Layer 5 of a small transformer language model trained on English Wikipedia (9 layers, counted from 0, width 96).
Take only the direct path to the model's output, skipping the later layers: a vector added to the residual stream pushes a token's score in proportion to its dot product with that token's output vector.

Output vectors of the tokens that the questions are about. A number n stands for n times 0.016.
"wh": 30 28 -21 -2 -15 0 -29 -1 17 -14 6 -10 28 -13 -19 3 -12 -38 15 5 72 16 20 25 22 11 37 -59 -5 12 -52 -34 67 -21 12 -58 -32 -9 -22 48 -13 17 -13 -23 14 -2 -20 -29 72 13 21 -97 51 -71 -10 46 -15 -26 -40 -8 35 21 11 28 78 1 43 9 35 28 17 17 13 -8 -62 -58 12 -52 -24 -18 8 -25 63 31 -45 25 -73 20 -69 40 29 4 -6 -41 -38 71
" ==\n\n": 25 29 -25 3 40 36 -36 26 50 51 8 -15 -7 10 71 2 -12 9 -55 -24 52 -11 23 43 -13 9 28 33 9 10 -26 34 -38 -31 36 21 -31 -55 -27 22 -36 4 -91 -48 -10 21 -20 -9 -35 3 4 -77 51 -39 -35 -61 -25 17 17 30 16 -41 -20 -3 8 2 -48 -9 27 61 10 5 35 -25 0 -9 -10 -8 41 -8 14 -7 61 -24 5 7 -30 22 -30 9 -31 27 17 -30 15 15
" the": -9 -20 -30 9 -4 4 12 16 14 -29 13 7 -31 -40 38 -32 -28 30 11 -16 6 -8 -18 64 4 -5 20 -23 10 0 4 28 -14 0 31 15 15 3 21 -25 -14 16 -6 10 -45 -28 -20 17 -19 -6 13 -2 9 -25 -14 -15 22 5 -3 31 10 3 -8 -19 -1 -25 49 -32 -2 -23 5 -28 27 -2 6 20 -5 -16 6 9 14 -4 -8 12 -16 -2 -6 -10 3 41 42 -26 13 -12 29 -12
"====\n": -13 76 4 31 -14 56 -49 68 10 27 -4 -7 18 -24 27 30 -26 -3 -94 -4 46 -11 60 -7 -7 -28 -2 62 -22 -34 -12 6 -13 -49 6 36 14 5 -20 21 -60 -17 -27 -59 -2 1 -14 -44 -25 2 6 -70 40 -4 -12 -21 -26 63 -10 0 4 -20 24 30 24 19 -20 32 53 65 -30 -23 -8 -6 -18 -57 35 -1 28 -7 -20 -58 22 69 -8 -25 -33 33 4 57 5 14 -36 -51 -10 32
"osp": 30 -5 44 14 -42 37 -23 28 2 -4 35 -39 -21 31 7 20 9 18 6 -44 1 -6 11 23 20 -46 -4 -20 3 58 -12 -21 -15 6 6 -47 -32 -15 -29 45 -23 13 -19 -30 37 -39 43 -76 28 -17 25 -21 -8 4 -3 35 -18 15 -49 36 43 18 -22 43 -18 -24 2 38 10 33 -1 14 29 -31 -18 -23 23 -46 -35 17 35 -12 15 -7 -21 -26 -10 -47 -36 63 -23 27 -33 33 -20 44
" announced": 10 46 -17 46 -35 16 -16 10 -30 45 -7 27 -10 1 -1 11 5 34 -49 -3 52 -21 19 2 -11 -32 16 -13 6 26 -50 16 19 -3 22 -13 3 -26 -16 16 -40 8 -18 8 32 22 27 -17 -6 25 26 -69 -9 -3 22 -2 0 -20 -41 -20 3 3 -3 -8 -29 45 24 20 -12 -5 8 16 -8 -42 26 -38 -41 -37 -2 14 8 -8 9 30 -13 -7 -51 45 -2 35 -4 -9 20 -13 -24 32
" stated": 45 41 7 50 -35 24 -11 25 -9 29 7 9 -3 -34 -6 26 -5 10 -23 -8 67 -15 5 0 -21 -11 9 -27 -9 21 -47 23 -8 -1 18 -9 -21 -3 -11 3 -29 -19 -22 17 37 4 -14 -2 -1 4 29 -67 3 -29 13 -13 3 3 -36 -14 15 10 -1 -8 -21 34 28 31 3 6 2 -12 -4 -35 -9 -45 -3 -35 25 -3 20 14 -12 37 -9 -25 -31 26 -7 36 11 -13 10 -21 -39 54
"$": 45 -6 -13 3 -28 3 -17 14 21 -39 -20 12 -33 0 -15 20 -8 -8 -15 21 28 -22 1 5 -19 7 32 -34 37 -33 -63 -11 4 -37 10 7 10 -14 -16 26 -7 18 10 -35 31 -8 -27 -18 31 0 37 -44 -20 10 -8 -1 -1 18 -22 -22 50 0 -5 13 25 -6 35 28 22 37 15 -11 -35 3 -32 -39 8 -49 8 -15 16 5 -1 -1 -31 -33 22 18 -4 14 -6 33 22 54 17 23
"|---|---|---|---": 48 44 22 -5 -44 25 -32 50 -6 4 3 9 37 -12 -2 -1 -28 -2 -2 11 1 33 23 28 -49 -11 32 26 27 -30 -55 14 6 -46 12 -28 -42 -48 -40 30 -45 23 -31 -29 34 -30 10 -18 58 0 1 -72 11 -23 -1 -5 23 -5 -35 36 19 36 -52 -16 -7 -16 48 24 24 12 28 28 -12 -6 -25 -36 2 -1 49 30 1 4 12 -5 -14 -2 -19 29 -33 -35 -19 -51 22 43 -30 68
"”": 55 67 47 -11 -43 66 -47 40 23 20 22 2 6 -21 -29 34 -9 -58 -67 -42 6 -29 26 34 -26 64 -26 -31 3 -19 -23 33 10 -24 32 40 -32 27 -12 10 -30 -26 -10 -52 17 24 -18 -40 21 -12 4 -85 35 -2 -82 40 12 56 -63 -39 65 -18 -30 26 17 13 17 2 49 33 -18 -6 -12 -17 -72 -51 33 -34 61 -7 -7 14 13 9 -20 17 25 26 -13 13 9 -14 -15 26 -49 44
" where": 20 7 -21 -3 -29 19 20 -7 11 2 0 16 21 -20 5 36 10 26 -7 -4 2 1 -4 32 -16 42 29 22 13 -23 -28 -35 4 -8 21 25 -32 7 -8 -2 13 26 -40 -4 -10 -31 14 -12 11 -1 11 -65 11 -5 -52 11 -29 -8 -14 -11 36 -28 -10 39 -14 4 30 -13 -33 -14 25 -8 -16 -15 -7 -7 13 -11 -6 -44 -1 3 57 -3 23 -16 -5 8 -1 24 1 -19 25 -3 -2 27
" |\n": -5 -24 3 -21 16 0 28 30 8 5 9 39 -35 16 -4 26 -46 -2 3 6 3 -13 14 -22 -53 1 39 -9 -12 -32 8 -9 50 -10 10 11 -20 -41 -1 -21 0 31 -22 -48 41 -56 35 21 7 21 -27 11 20 7 28 -2 6 15 -30 21 -23 -11 -30 -4 15 13 -22 43 13 25 -20 -13 -18 -34 -8 20 -18 37 15 -1 0 -16 38 48 -9 10 9 25 24 -15 -31 -19 -9 -6 -32 -16

Output weights of attention head 1. The head adds the sum of these rows, row i times number i of z. A number n stands for n times 0.0072.
o0: 1 23 13 14 7 8 -10 10 13 6 15 -46 7 -13 0 -16 17 -15 1 -35 3 -15 -14 -14 8 26 -62 -16 4 -6 3 11 -10 16 24 13 -9 -8 62 -6 0 -31 4 -4 -1 23 2 4 4 7 -3 -20 -1 4 -6 -9 4 13 -14 -12 -3 -8 7 -9 -15 23 -11 -9 18 -1 7 2 -9 0 -18 12 0 -8 -12 -18 3 36 7 -34 5 4 13 -17 -12 -22 -1 -4 19 28 11 1
o1: -1 2 -13 17 -18 20 -14 15 2 -10 -2 -8 -27 -3 -11 14 15 1 -12 -9 -12 18 -6 -14 -15 -6 22 -16 -16 -17 -12 -7 -18 11 13 -17 -1 11 89 -17 -29 8 9 -15 11 0 21 -15 3 -16 7 -19 8 12 -19 10 15 -11 -6 -23 20 27 -15 10 4 6 27 30 -6 8 10 -9 -23 -15 -22 -17 2 8 -19 -14 -13 -6 0 3 12 -5 -3 11 12 1 6 -10 7 14 23 3
o2: -5 -4 18 -18 -3 -4 -7 -10 22 0 -5 -22 18 5 -7 -3 52 -16 2 6 0 2 0 15 -4 25 -88 7 38 -3 39 -11 13 -4 -9 29 -5 4 -48 12 29 -14 -14 8 3 -19 0 0 2 -7 22 48 -13 9 -5 16 13 19 10 16 -9 -17 -6 12 7 -12 -2 -13 -8 -11 -35 4 16 0 18 14 -5 -9 -2 -6 -8 -8 -2 -22 -23 5 17 1 -35 11 4 8 6 1 -5 -1
o3: -11 26 25 -14 6 -9 -4 -13 -6 26 21 -37 -2 -12 4 -43 24 -12 8 -21 7 -14 -1 22 20 9 -39 -4 -13 -26 -8 11 1 12 12 27 -18 -5 -2 11 20 -24 5 -37 0 55 -17 -1 15 17 -8 -26 -7 9 -6 -16 19 50 5 -13 -4 4 21 -5 -19 15 -46 -19 4 12 -25 9 11 -19 -3 -15 -14 -2 0 -8 42 35 20 -5 3 -3 28 -13 -22 -25 2 3 11 19 3 18
o4: 10 -5 16 15 6 2 -8 7 7 19 35 -21 19 -2 -1 -12 -32 7 -30 -12 10 7 -5 -4 -5 18 -16 -1 -20 -17 12 15 7 16 -5 36 12 -7 63 -6 -9 -6 -9 -8 12 0 -6 -31 -28 -6 -24 -27 -14 1 2 -5 7 -9 5 -13 -5 11 -13 -6 -18 0 -6 -5 12 -4 -1 -12 -7 6 7 18 2 -1 15 10 -17 15 4 -36 2 2 7 26 0 5 5 -17 -4 1 25 -6
o5: 31 -30 -1 27 8 7 7 -22 -14 -1 23 9 6 -3 24 -30 19 2 -4 -21 -21 -16 -8 -11 -6 -4 -24 6 6 19 10 -33 12 6 1 18 34 -8 -41 -28 6 -38 -4 -11 -8 20 16 -4 14 19 16 4 -6 16 -5 -16 -19 -36 49 24 15 -21 25 29 2 -12 14 -14 -2 -4 -28 -12 -6 -20 15 38 -14 -7 -23 -38 30 6 35 15 15 11 -29 -5 33 -20 -12 28 4 -7 1 -13
o6: -4 -3 4 -14 4 -1 -1 -3 -5 6 -15 -18 31 2 0 20 87 -7 14 -1 15 16 10 -10 8 -12 -94 14 3 -4 1 1 11 -4 -12 -4 12 -8 -6 11 -16 -24 14 24 6 -8 6 6 -17 8 -13 37 -5 2 9 4 -20 -22 -6 1 -27 2 27 0 -14 -4 4 14 -4 -1 1 1 -18 17 7 2 -3 4 -2 23 -9 -15 -12 7 5 -5 0 8 4 18 -14 -13 -15 -3 -9 6
o7: -30 7 27 4 -16 -30 17 16 -2 -6 -28 -15 -10 -19 10 16 51 10 8 5 -8 -13 -12 -17 0 -15 2 2 6 16 18 -8 -9 2 -33 -30 27 20 14 13 18 25 14 15 13 -4 8 12 14 -24 7 40 -7 -2 -9 22 -31 -7 -15 5 -5 -1 -9 -23 30 -2 3 -1 4 -4 16 -21 -15 15 8 0 23 16 -6 0 -6 -21 11 21 -21 -9 -6 -38 -15 -30 2 27 -4 -8 9 -20
o8: -3 27 35 6 17 -5 -36 7 14 14 -9 -29 12 18 -41 25 -40 -17 -29 -3 16 0 6 -3 -31 26 -18 29 33 -10 23 -13 -9 31 -6 14 -14 12 45 -8 -1 -14 -2 -12 20 -32 0 6 14 -35 -1 7 2 13 -29 46 -6 27 -22 10 40 -2 -35 13 2 -23 -6 31 -8 -19 -27 -14 -25 4 -35 -4 2 17 -2 -22 -33 -19 6 -25 -18 -3 29 3 4 4 0 -4 -15 39 18 15
o9: -1 8 -20 -25 -1 -28 7 22 12 4 -26 12 1 -5 10 7 -1 -11 -11 10 -4 -2 -12 7 -19 26 4 -14 14 -10 5 -33 -10 -12 15 12 -40 -17 -67 -1 17 -4 6 29 13 -15 6 8 22 -1 14 23 -6 -18 13 -4 28 17 -10 14 -6 11 0 -3 14 17 -1 31 34 13 2 3 9 -30 6 9 4 0 -6 -3 -27 -9 -9 -6 -16 25 5 -3 -8 31 19 -39 4 7 -4 -21
o10: -30 24 14 12 2 27 -5 12 19 -1 2 -5 0 11 -21 24 -45 11 -28 4 1 -19 10 -3 -18 -1 41 9 -9 -9 -12 18 -24 2 7 -5 -9 7 77 -8 -16 7 -1 -25 -3 2 -10 -5 -13 -11 -14 -26 9 -2 -1 -8 -4 13 -17 -12 14 5 -19 -1 15 0 -5 -11 -10 4 4 -7 8 2 -18 -26 26 7 30 9 9 5 -14 -5 -2 -7 22 -13 15 -19 -6 -1 -18 -9 14 11
o11: -26 -1 5 15 -9 -1 1 -14 36 -23 -8 -7 -24 -29 -13 3 70 -29 13 15 -59 -2 -32 11 -5 -28 -31 -20 8 6 16 -35 -23 -9 27 -25 8 -4 18 -2 -4 0 -7 29 15 1 25 4 12 -9 36 8 12 5 -16 -9 10 1 6 -22 -5 30 4 17 36 14 13 16 -14 17 -10 -4 1 -22 -4 -37 18 -19 -9 -1 8 8 2 33 9 12 -3 -36 -6 24 -3 1 5 19 6 -7
o12: 51 -8 -34 -5 10 -12 -1 -2 -17 -19 -3 3 17 17 -7 -25 -18 -1 28 28 -4 8 -12 -19 2 24 17 -16 0 16 6 27 12 5 -8 -9 -13 -25 -6 13 -14 0 -3 40 -11 -44 -13 8 -16 4 33 -4 1 0 19 38 -19 -26 -2 7 -3 -25 -17 -32 8 3 26 16 -4 1 27 29 -18 30 -1 -4 -13 -21 -2 19 -7 19 13 1 -20 -4 -5 12 -7 10 9 -6 26 -6 -28 -9
o13: -7 -5 -25 32 21 12 -4 0 -16 3 0 -23 -20 8 12 7 -16 21 -7 -4 -6 14 4 -31 11 -18 88 20 -15 9 -4 -4 -19 19 -9 -22 17 -16 61 4 -41 20 -13 -16 14 -4 -4 8 -24 2 -3 -23 20 -5 6 -8 -39 -10 10 10 -14 -15 -2 -16 -5 -5 -2 18 -22 -2 33 3 -18 1 -11 5 14 4 -12 2 7 -4 20 22 5 -17 -18 18 -1 -17 3 21 3 -12 11 13
o14: 5 13 -5 -12 19 11 -28 -24 12 24 32 29 8 -13 -10 7 -35 -19 2 -17 -5 -9 25 11 2 34 -24 -13 16 -21 18 1 15 19 19 31 -19 -15 17 -5 3 2 -21 -23 -4 14 18 -7 -4 -6 -23 -8 -3 16 -14 -1 28 -20 -26 -7 30 -13 -1 12 -37 -4 -13 -6 17 18 -13 -4 15 -35 0 14 -29 -12 -14 -17 -20 30 34 -28 26 18 -1 -11 -9 -2 -20 -2 21 13 7 4
o15: -7 26 -4 -35 -48 -4 -9 12 19 -15 5 1 -7 2 -35 11 -16 -5 -16 5 -15 -15 15 -2 -10 35 39 2 -6 1 -24 -5 42 9 -22 -25 4 30 38 24 -13 27 -13 9 -17 -8 23 -20 -16 -8 7 33 -4 -4 -28 36 -19 37 21 -37 -14 1 7 -2 -36 4 27 -10 5 -1 7 13 29 3 -14 -12 30 4 31 11 3 -15 15 -15 -5 -5 16 1 -16 9 18 -27 -16 5 -35 -3
o16: -5 14 -11 17 32 10 -9 -10 -14 44 -11 -27 3 41 8 -13 3 6 -18 -5 20 8 14 11 14 -2 8 17 15 16 -18 13 -42 -1 7 1 -3 -26 18 -4 14 11 -19 -18 8 -1 -26 -21 -8 -17 1 -2 -1 -39 5 -3 -29 5 6 23 -8 -31 -21 -25 15 6 -11 -15 -6 -3 28 15 27 -3 -12 19 -9 1 22 -6 11 -17 -5 -8 4 -17 -3 35 -31 -34 25 3 12 -11 7 28
o17: 12 4 -20 -40 17 -1 -1 13 -17 24 -3 -1 -2 25 15 -25 -37 -19 9 -10 6 -3 6 4 -6 21 57 -9 22 -10 -4 12 6 -2 32 -6 -51 -22 -19 18 3 -4 -22 -2 8 -4 -5 12 29 -1 26 -15 18 10 -1 10 28 -8 0 16 -11 -8 -25 4 -17 -4 -8 16 -3 12 6 15 22 -43 -14 -13 -28 -10 -8 5 -8 8 -2 -54 11 8 15 15 -35 19 6 -12 17 21 -13 25
o18: -20 -6 -16 55 -12 22 23 30 34 -16 23 -25 -29 -48 1 0 -1 21 -23 13 -65 3 -32 -1 3 -26 -42 -38 -17 -4 -8 -5 30 3 23 3 21 10 -4 -20 14 -19 5 22 16 11 -11 -6 7 -3 12 -21 -8 -7 -14 -24 6 5 36 -42 -15 49 20 -8 22 21 18 -35 -10 -26 5 27 11 6 -9 -14 35 -7 3 23 23 6 1 33 -6 -2 -6 2 -17 5 1 4 16 -33 24 -10
o19: -17 9 7 19 -9 13 -12 -32 26 -30 -4 -12 -15 -16 -24 17 -16 2 11 20 -39 -4 19 -2 23 -25 -13 -15 11 11 22 3 4 5 -24 -17 41 7 41 -7 8 35 -25 23 -9 -7 -2 -14 -4 -14 12 20 10 -8 -23 29 -23 -9 -12 -17 5 -16 -5 -1 15 4 12 -3 -16 -21 30 -1 -5 50 -7 -16 14 1 -14 6 0 -5 32 23 -13 -4 -8 -14 -18 -22 -14 41 2 -19 11 -5
o20: 9 12 -11 -6 17 -9 3 4 11 -15 -21 -5 9 -14 18 10 40 -17 18 30 2 2 -7 5 -10 23 -41 17 6 1 23 -7 1 -9 -1 1 -6 -21 -87 -4 1 -4 0 45 -1 -25 -9 0 11 5 5 6 12 -21 8 -8 -14 9 -23 6 -25 -38 24 -21 22 31 9 7 36 23 22 13 -25 -14 -2 18 16 8 -9 -27 -15 -7 27 31 -25 2 -16 0 0 -24 -4 4 16 -9 19 -16
o21: -30 -18 25 -1 -7 17 -22 -20 19 33 11 2 15 15 13 -4 3 -5 -3 -24 -8 -18 23 19 -9 9 77 32 16 21 -9 -21 -7 -8 -16 -13 11 10 30 45 -35 10 -40 -25 -13 7 33 -32 -38 -15 14 15 -6 -32 11 -27 -39 24 4 2 -10 0 19 -3 0 -11 -13 7 -10 29 -12 -18 25 -8 12 7 25 -11 10 6 27 -20 14 -16 12 -26 19 3 -16 9 -4 -1 -31 -11 -8 2
o22: 7 -13 10 39 15 -42 31 21 11 48 13 0 3 -18 17 2 -32 -4 -57 -10 -4 -1 -62 -8 -43 -5 21 -2 17 9 1 -34 -30 12 17 7 26 7 25 -8 13 -10 5 14 -6 1 24 -10 -29 -24 -1 8 7 -20 8 1 -19 24 -13 -9 -30 19 -21 -17 0 17 -16 -13 30 -15 -23 7 34 13 9 12 10 9 -13 20 23 -21 -9 -2 -9 2 6 -13 -5 -18 -3 7 21 -9 -6 15
o23: 24 -2 6 -1 13 13 11 -16 -24 -13 -6 6 10 11 -2 1 46 -11 28 7 8 -17 6 0 -12 -10 -91 0 11 13 -12 29 1 -11 1 -11 1 3 -20 -17 20 -29 17 -5 1 -3 5 30 23 1 15 20 -14 8 0 19 -5 -37 -21 10 16 -16 2 14 16 -5 13 -11 5 7 -16 1 -8 -7 5 0 -23 -4 -1 -15 12 -1 -12 6 -3 2 3 -18 14 -10 -17 15 19 -2 -6 -6
o24: -16 26 -23 -22 -1 7 -8 -9 3 19 -23 21 -10 19 -3 35 -26 -25 -15 15 20 26 22 -4 -1 -7 44 20 31 -16 12 -20 -5 6 -8 -5 -15 -20 -35 15 -12 19 -15 2 -3 -25 3 13 -11 -3 5 13 22 -4 3 21 1 21 -8 18 -4 -21 -9 5 -22 -14 14 1 -8 7 -4 8 10 -4 10 1 3 9 -5 -3 -17 -20 4 35 -10 1 -6 24 -23 3 5 -10 4 -3 -21 27
o25: 9 0 -7 -29 -23 11 -24 -2 4 -28 -15 0 -15 1 20 14 -11 0 14 20 -23 -2 17 33 6 22 19 -8 5 2 12 2 40 -16 6 14 -17 -1 -91 -8 12 36 -4 27 -6 -5 0 -9 35 5 11 11 -6 -11 -12 -36 29 -7 9 4 -4 -5 17 8 2 14 9 -1 0 -19 27 -20 -4 -17 -3 46 16 13 -24 -6 -21 -6 17 -28 -5 11 -1 15 -5 40 6 -22 -34 1 20 -16
o26: 9 27 18 -20 -16 -8 10 9 10 -16 7 22 -7 11 -15 -12 -82 -7 2 11 12 -15 -9 -5 -6 4 35 -17 -5 7 -27 30 -3 -12 14 4 -5 14 0 -11 30 20 4 14 -19 16 -23 -22 20 13 -9 -12 1 -1 -17 -13 24 1 -16 -35 7 11 -24 -9 21 17 7 -36 19 -5 8 3 17 14 -5 -13 2 11 9 5 -6 -4 -18 -10 -15 8 4 -4 -3 5 10 2 1 -4 4 2
o27: -2 -11 -32 -27 -1 -24 19 3 -21 0 -6 35 -2 -12 15 -4 14 15 31 15 6 26 -6 -29 -6 -3 41 -12 -8 -5 -4 -5 -57 -11 5 -27 -18 7 31 3 -11 0 10 5 0 0 -4 3 3 1 -14 -20 20 12 6 15 3 11 -3 6 -18 -4 15 1 1 4 14 9 31 28 13 -3 17 -22 -3 -42 -3 1 22 -7 -4 27 -17 19 7 6 -35 -25 14 4 4 -17 15 34 -32 -17
o28: -2 1 4 1 -5 8 -23 -8 0 17 -16 -7 -23 -1 1 2 8 -4 -20 -22 -15 14 26 21 -4 -9 32 -1 28 2 14 -39 -32 10 14 -7 0 -1 50 -20 18 -10 -15 -22 -3 24 9 -39 13 -12 21 -1 11 -4 -31 17 1 28 8 17 13 8 -15 26 22 2 -8 11 -5 -5 -22 2 6 -19 -9 -9 -12 -9 -25 -43 17 -14 5 -12 16 -18 1 7 -25 -15 -9 19 7 35 14 26
o29: -3 -3 -17 -3 -28 -29 -12 -10 25 -44 -6 35 -31 -27 -6 -16 2 -12 30 4 -6 -4 -31 0 6 -7 19 -17 3 -11 -19 -27 17 0 -14 10 17 36 -43 3 11 23 17 -1 -21 4 22 -12 0 -1 30 17 -6 8 -28 -13 37 26 35 -44 18 13 15 24 -4 4 6 -11 -2 -5 -1 19 13 -2 9 -4 16 -5 -3 -20 11 -2 16 55 -21 0 -11 -10 -4 23 16 20 28 -11 -26 -25
o30: 29 -17 -19 15 2 3 -2 19 -6 15 14 13 -2 -8 22 16 -9 11 -10 -3 8 -6 -3 -5 -16 12 6 -19 -10 -7 -14 4 -22 9 24 -14 -4 12 64 -13 6 -5 3 -7 -6 23 17 -19 1 -5 -33 -30 -6 -22 2 -10 -4 -20 -26 -19 8 15 -15 -3 -1 22 -11 7 24 10 16 -2 17 -18 -12 4 -6 4 -14 -12 -13 13 -3 -29 16 8 -11 -3 13 -18 -20 -3 14 13 17 -15
o31: 2 -27 -31 5 24 28 -8 -12 -6 2 -13 5 4 0 -1 12 42 8 0 6 -21 22 7 26 -15 1 -19 3 -6 -5 -6 -11 -1 -20 28 -5 -12 -20 -23 0 -22 3 -30 9 20 -16 28 17 -26 -9 20 15 -6 -26 14 -22 3 -10 11 24 -23 5 33 11 -11 11 -6 26 -9 6 13 1 12 -23 9 22 4 -14 -2 18 4 -5 -10 1 11 3 -13 12 -4 49 -2 -26 -1 -13 -14 18

Each question shows a token from some text and the vector z that the head gathered there. A number n stands for n times 0.042.

" not": -15 34 -51 -23 -16 19 -93 -10 -22 10 26 29 -13 0 17 7 2 14 12 25 -23 10 -11 -2 -13 29 35 9 38 23 34 14
Which of these tokens does it push up most? "wh"

"burg": 24 43 -49 -10 10 -16 -60 9 12 -6 63 7 7 44 6 29 -9 -2 13 18 -30 12 11 -22 -11 -14 15 6 13 0 12 -3
Which three tokens does it push up most, strongest first? "”", "====\n", "$"

" and": -27 37 -68 -55 -3 -3 -34 0 -4 1 19 7 19 48 -11 6 -5 2 14 15 -43 -1 26 -22 3 -27 -2 19 1 0 29 13
Which two tokens does it push up most, strongest first? " announced", " stated"

"ola": -4 43 -56 -18 2 -9 -56 27 -2 -12 39 -4 9 41 -11 28 -13 -11 26 30 -24 -6 13 -27 -9 -7 13 -3 -2 -4 18 -30
Pushed down most: " ==\n\n"

" con": -12 33 -57 -23 -11 12 -81 -11 -20 3 32 22 -5 18 11 6 10 12 6 25 -19 11 -7 -7 -6 21 33 10 31 13 32 15
Which three tokens does it push up most, strongest first? "wh", "$", " ==\n\n"

"-": -10 15 -49 -10 17 6 -37 -2 -24 -14 16 -5 -2 36 -25 12 -10 -12 24 0 -25 15 8 -43 -21 4 26 10 -3 18 11 -12
Which of these tokens does it push up most? " the"

"18": -4 21 -31 -18 9 -36 -22 10 7 -7 46 13 3 33 -14 31 8 10 7 19 -27 22 15 -35 -5 -7 14 16 5 -15 11 2
Which of these tokens does it push up most? "====\n"

" Indian": -17 26 -58 -38 -1 0 -28 12 12 -1 42 7 2 48 -5 19 -6 -2 11 16 -26 20 18 -21 3 -17 -3 2 3 -10 15 2
Which of these tokens does it push up most? "====\n"

" br": -4 9 -48 -33 0 -19 -36 -3 -6 16 26 -2 26 32 1 21 0 11 -12 17 -4 -9 -1 -17 16 3 22 26 -7 -10 15 6
Which of these tokens does it push up most? "|---|---|---|---"

"eb": 24 3 -23 -7 27 21 -63 4 16 -3 11 7 -2 48 50 -5 -10 16 -9 34 4 -11 -6 -53 9 23 6 6 23 -18 23 -20
Which of these tokens does it push up most? " ==\n\n"

" Loc": 15 49 -27 -30 28 -11 -39 -7 35 6 13 18 14 66 26 -14 -2 18 -18 5 -38 17 -10 -58 4 4 -23 8 21 -14 17 15
Which two tokens does it push up most, strongest first? " ==\n\n", "|---|---|---|---"

"27": -6 31 -59 -18 16 -33 -39 4 12 -5 41 -9 2 27 3 26 -8 10 15 4 -53 6 12 -27 -11 -13 20 -3 -11 -6 22 -6
Which of these tokens does it push up most? "”"

" however": -22 35 -59 -45 -9 13 -45 18 -8 -2 43 19 -1 49 -16 21 -3 8 21 6 -49 16 13 -5 -2 -5 -3 13 3 -10 15 14
Which of these tokens does it push up most? " announced"

"ff": -21 25 -28 -14 -7 -7 -58 5 3 -7 18 10 9 46 -9 10 11 0 -3 29 -6 11 -14 -29 28 -4 3 4 36 6 -5 -1
Which of these tokens does it push up most? "wh"

"10": -5 27 -35 -2 10 -15 -26 1 -13 -18 27 13 -5 57 3 17 -3 4 37 17 -16 20 19 -33 12 -10 -11 0 3 21 7 10
Which of these tokens does it push up most? "====\n"

" an": 6 36 -23 -28 17 6 -25 8 22 -6 20 12 12 39 1 24 -9 14 -17 17 -53 18 2 -22 -1 6 6 0 14 -18 -1 -9
Which of these tokens does it push up most? "osp"

"ative": 21 47 -50 -3 6 -14 -65 9 9 -9 62 2 -3 42 5 22 -4 -6 9 16 -33 22 15 -18 -13 -21 12 2 23 5 19 -5
Which of these tokens does it push up most? "”"

" to": 1 50 -53 -45 13 -12 -22 7 4 10 30 14 26 41 10 28 -16 16 -22 10 -44 7 -5 -11 -2 -11 5 34 -6 -23 27 11
Which of these tokens does it push up most? "|---|---|---|---"

" s": -17 24 -42 -25 -3 -11 -55 17 23 -16 21 -6 -1 36 6 13 -15 1 -9 35 -55 1 -4 -35 8 6 15 0 22 -4 8 -28
Which of these tokens does it push up most? "$"

" ": -4 34 -38 -28 14 -16 -47 3 23 2 30 5 14 54 2 2 2 -2 -8 6 -34 20 8 -39 -2 -7 -8 5 12 -5 16 7
Which three tokens does it push up most, strongest first? "====\n", " ==\n\n", "|---|---|---|---"

"at": 4 32 -49 -5 14 -14 -46 -6 9 -16 55 -1 -2 55 8 35 -5 -7 7 14 -30 30 -2 -35 9 -17 10 4 4 10 14 -9
Which three tokens does it push up most, strongest first? "====\n", "”", " ==\n\n"

"ial": -21 15 -49 -34 2 5 -48 2 25 -16 35 -15 17 55 -1 15 -14 2 -5 22 -38 14 3 -22 1 -4 -5 -1 2 -9 9 -12
Which three tokens does it push up most, strongest first? "====\n", " |\n", "|---|---|---|---"

" in": -2 20 -31 -19 10 -41 -20 11 10 -6 50 13 2 26 -15 32 8 11 5 18 -29 21 14 -33 -8 -5 19 17 5 -23 12 -1
Which two tokens does it push up most, strongest first? "====\n", "|---|---|---|---"

" Par": -5 11 -46 -8 24 -7 -46 5 3 -2 29 -15 4 55 5 7 2 2 8 4 -23 14 27 -41 4 -4 -1 0 -6 -8 26 -4
Which of these tokens does it push up most? " ==\n\n"

" years": -21 15 -56 -28 4 -20 -24 -5 0 4 12 -5 11 25 -9 14 -3 14 14 5 -22 -3 6 -31 6 4 19 1 -7 0 13 -1
Which two tokens does it push up most, strongest first? "|---|---|---|---", "wh"

" l": 15 43 -50 -7 10 -13 -62 5 8 -11 61 3 1 44 3 32 -7 1 13 14 -35 15 5 -21 -8 -14 14 0 12 3 9 -3
Which three tokens does it push up most, strongest first? "”", "====\n", "$"

"t": -9 16 -36 -7 -4 -10 -54 6 15 1 35 -14 1 32 15 17 -7 20 -18 5 -40 6 -4 -22 8 8 6 -2 0 -9 17 -16
Which of these tokens does it push up most? "|---|---|---|---"

"36": -27 42 -35 -33 9 -16 -35 14 15 -6 41 -1 4 43 -11 33 -1 -13 9 19 -17 22 9 -24 4 -3 -2 4 13 2 16 -3
Which of these tokens does it push up most? "====\n"

" April": -18 11 -56 -24 9 -21 -32 1 1 0 26 -9 7 26 -2 19 -10 9 16 3 -38 4 13 -27 -3 -5 22 3 -17 0 16 -4
Which of these tokens does it push up most? "|---|---|---|---"

" early": 14 41 -48 -18 6 -18 -52 7 20 -2 63 6 4 42 -1 23 -6 5 7 11 -33 18 13 -17 -5 -14 10 5 16 -10 13 -2
Which three tokens does it push up most, strongest first? "”", "====\n", "|---|---|---|---"

" tra": -18 26 -39 -18 -9 -2 -67 2 -2 -4 22 10 6 38 -4 9 8 5 3 28 -16 9 -8 -22 15 2 12 5 33 7 7 -1
Which two tokens does it push up most, strongest first? "wh", "$"

"rict": -14 29 -50 -21 -12 15 -86 -9 -19 8 28 24 -10 7 14 7 5 11 10 24 -19 11 -6 -6 -10 24 33 8 33 20 31 12
Which of these tokens does it push up most? "wh"

" pl": -24 21 -46 -22 -7 -10 -52 0 -19 -2 29 6 4 43 -14 4 5 -5 16 18 -1 7 3 -24 6 8 11 7 8 12 17 10
Which of these tokens does it push up most? "wh"

" on": -24 42 -66 -47 -6 -10 -37 3 -7 -3 23 12 14 50 -9 9 -3 0 18 26 -38 3 16 -26 4 -13 -1 12 9 4 26 14
Which of these tokens does it push up most? " announced"

",": -20 32 -72 -42 -10 20 -59 10 -11 -10 46 13 1 59 -16 4 13 6 24 12 -50 15 9 -1 -6 -10 -3 5 9 -18 19 17
Which of these tokens does it push up most? " announced"

"ic": -20 28 -35 -16 -9 -1 -64 2 0 -5 22 12 5 39 -3 11 8 3 -3 28 -12 11 -14 -23 19 1 9 5 35 8 3 0
Which of these tokens does it push up most? "wh"

"used": -3 34 -55 11 9 2 -64 -5 -8 -24 21 -12 8 36 -19 20 3 8 2 -3 -39 -6 -11 -17 -10 1 26 7 11 16 8 -26
Which of these tokens does it push up most? "$"

"io": -24 14 -49 -39 0 2 -56 9 23 -11 28 -17 26 52 6 18 -17 9 -4 28 -42 9 -4 -24 -4 -3 -8 -2 -1 -8 8 -12
Which two tokens does it push up most, strongest first? " |\n", "|---|---|---|---"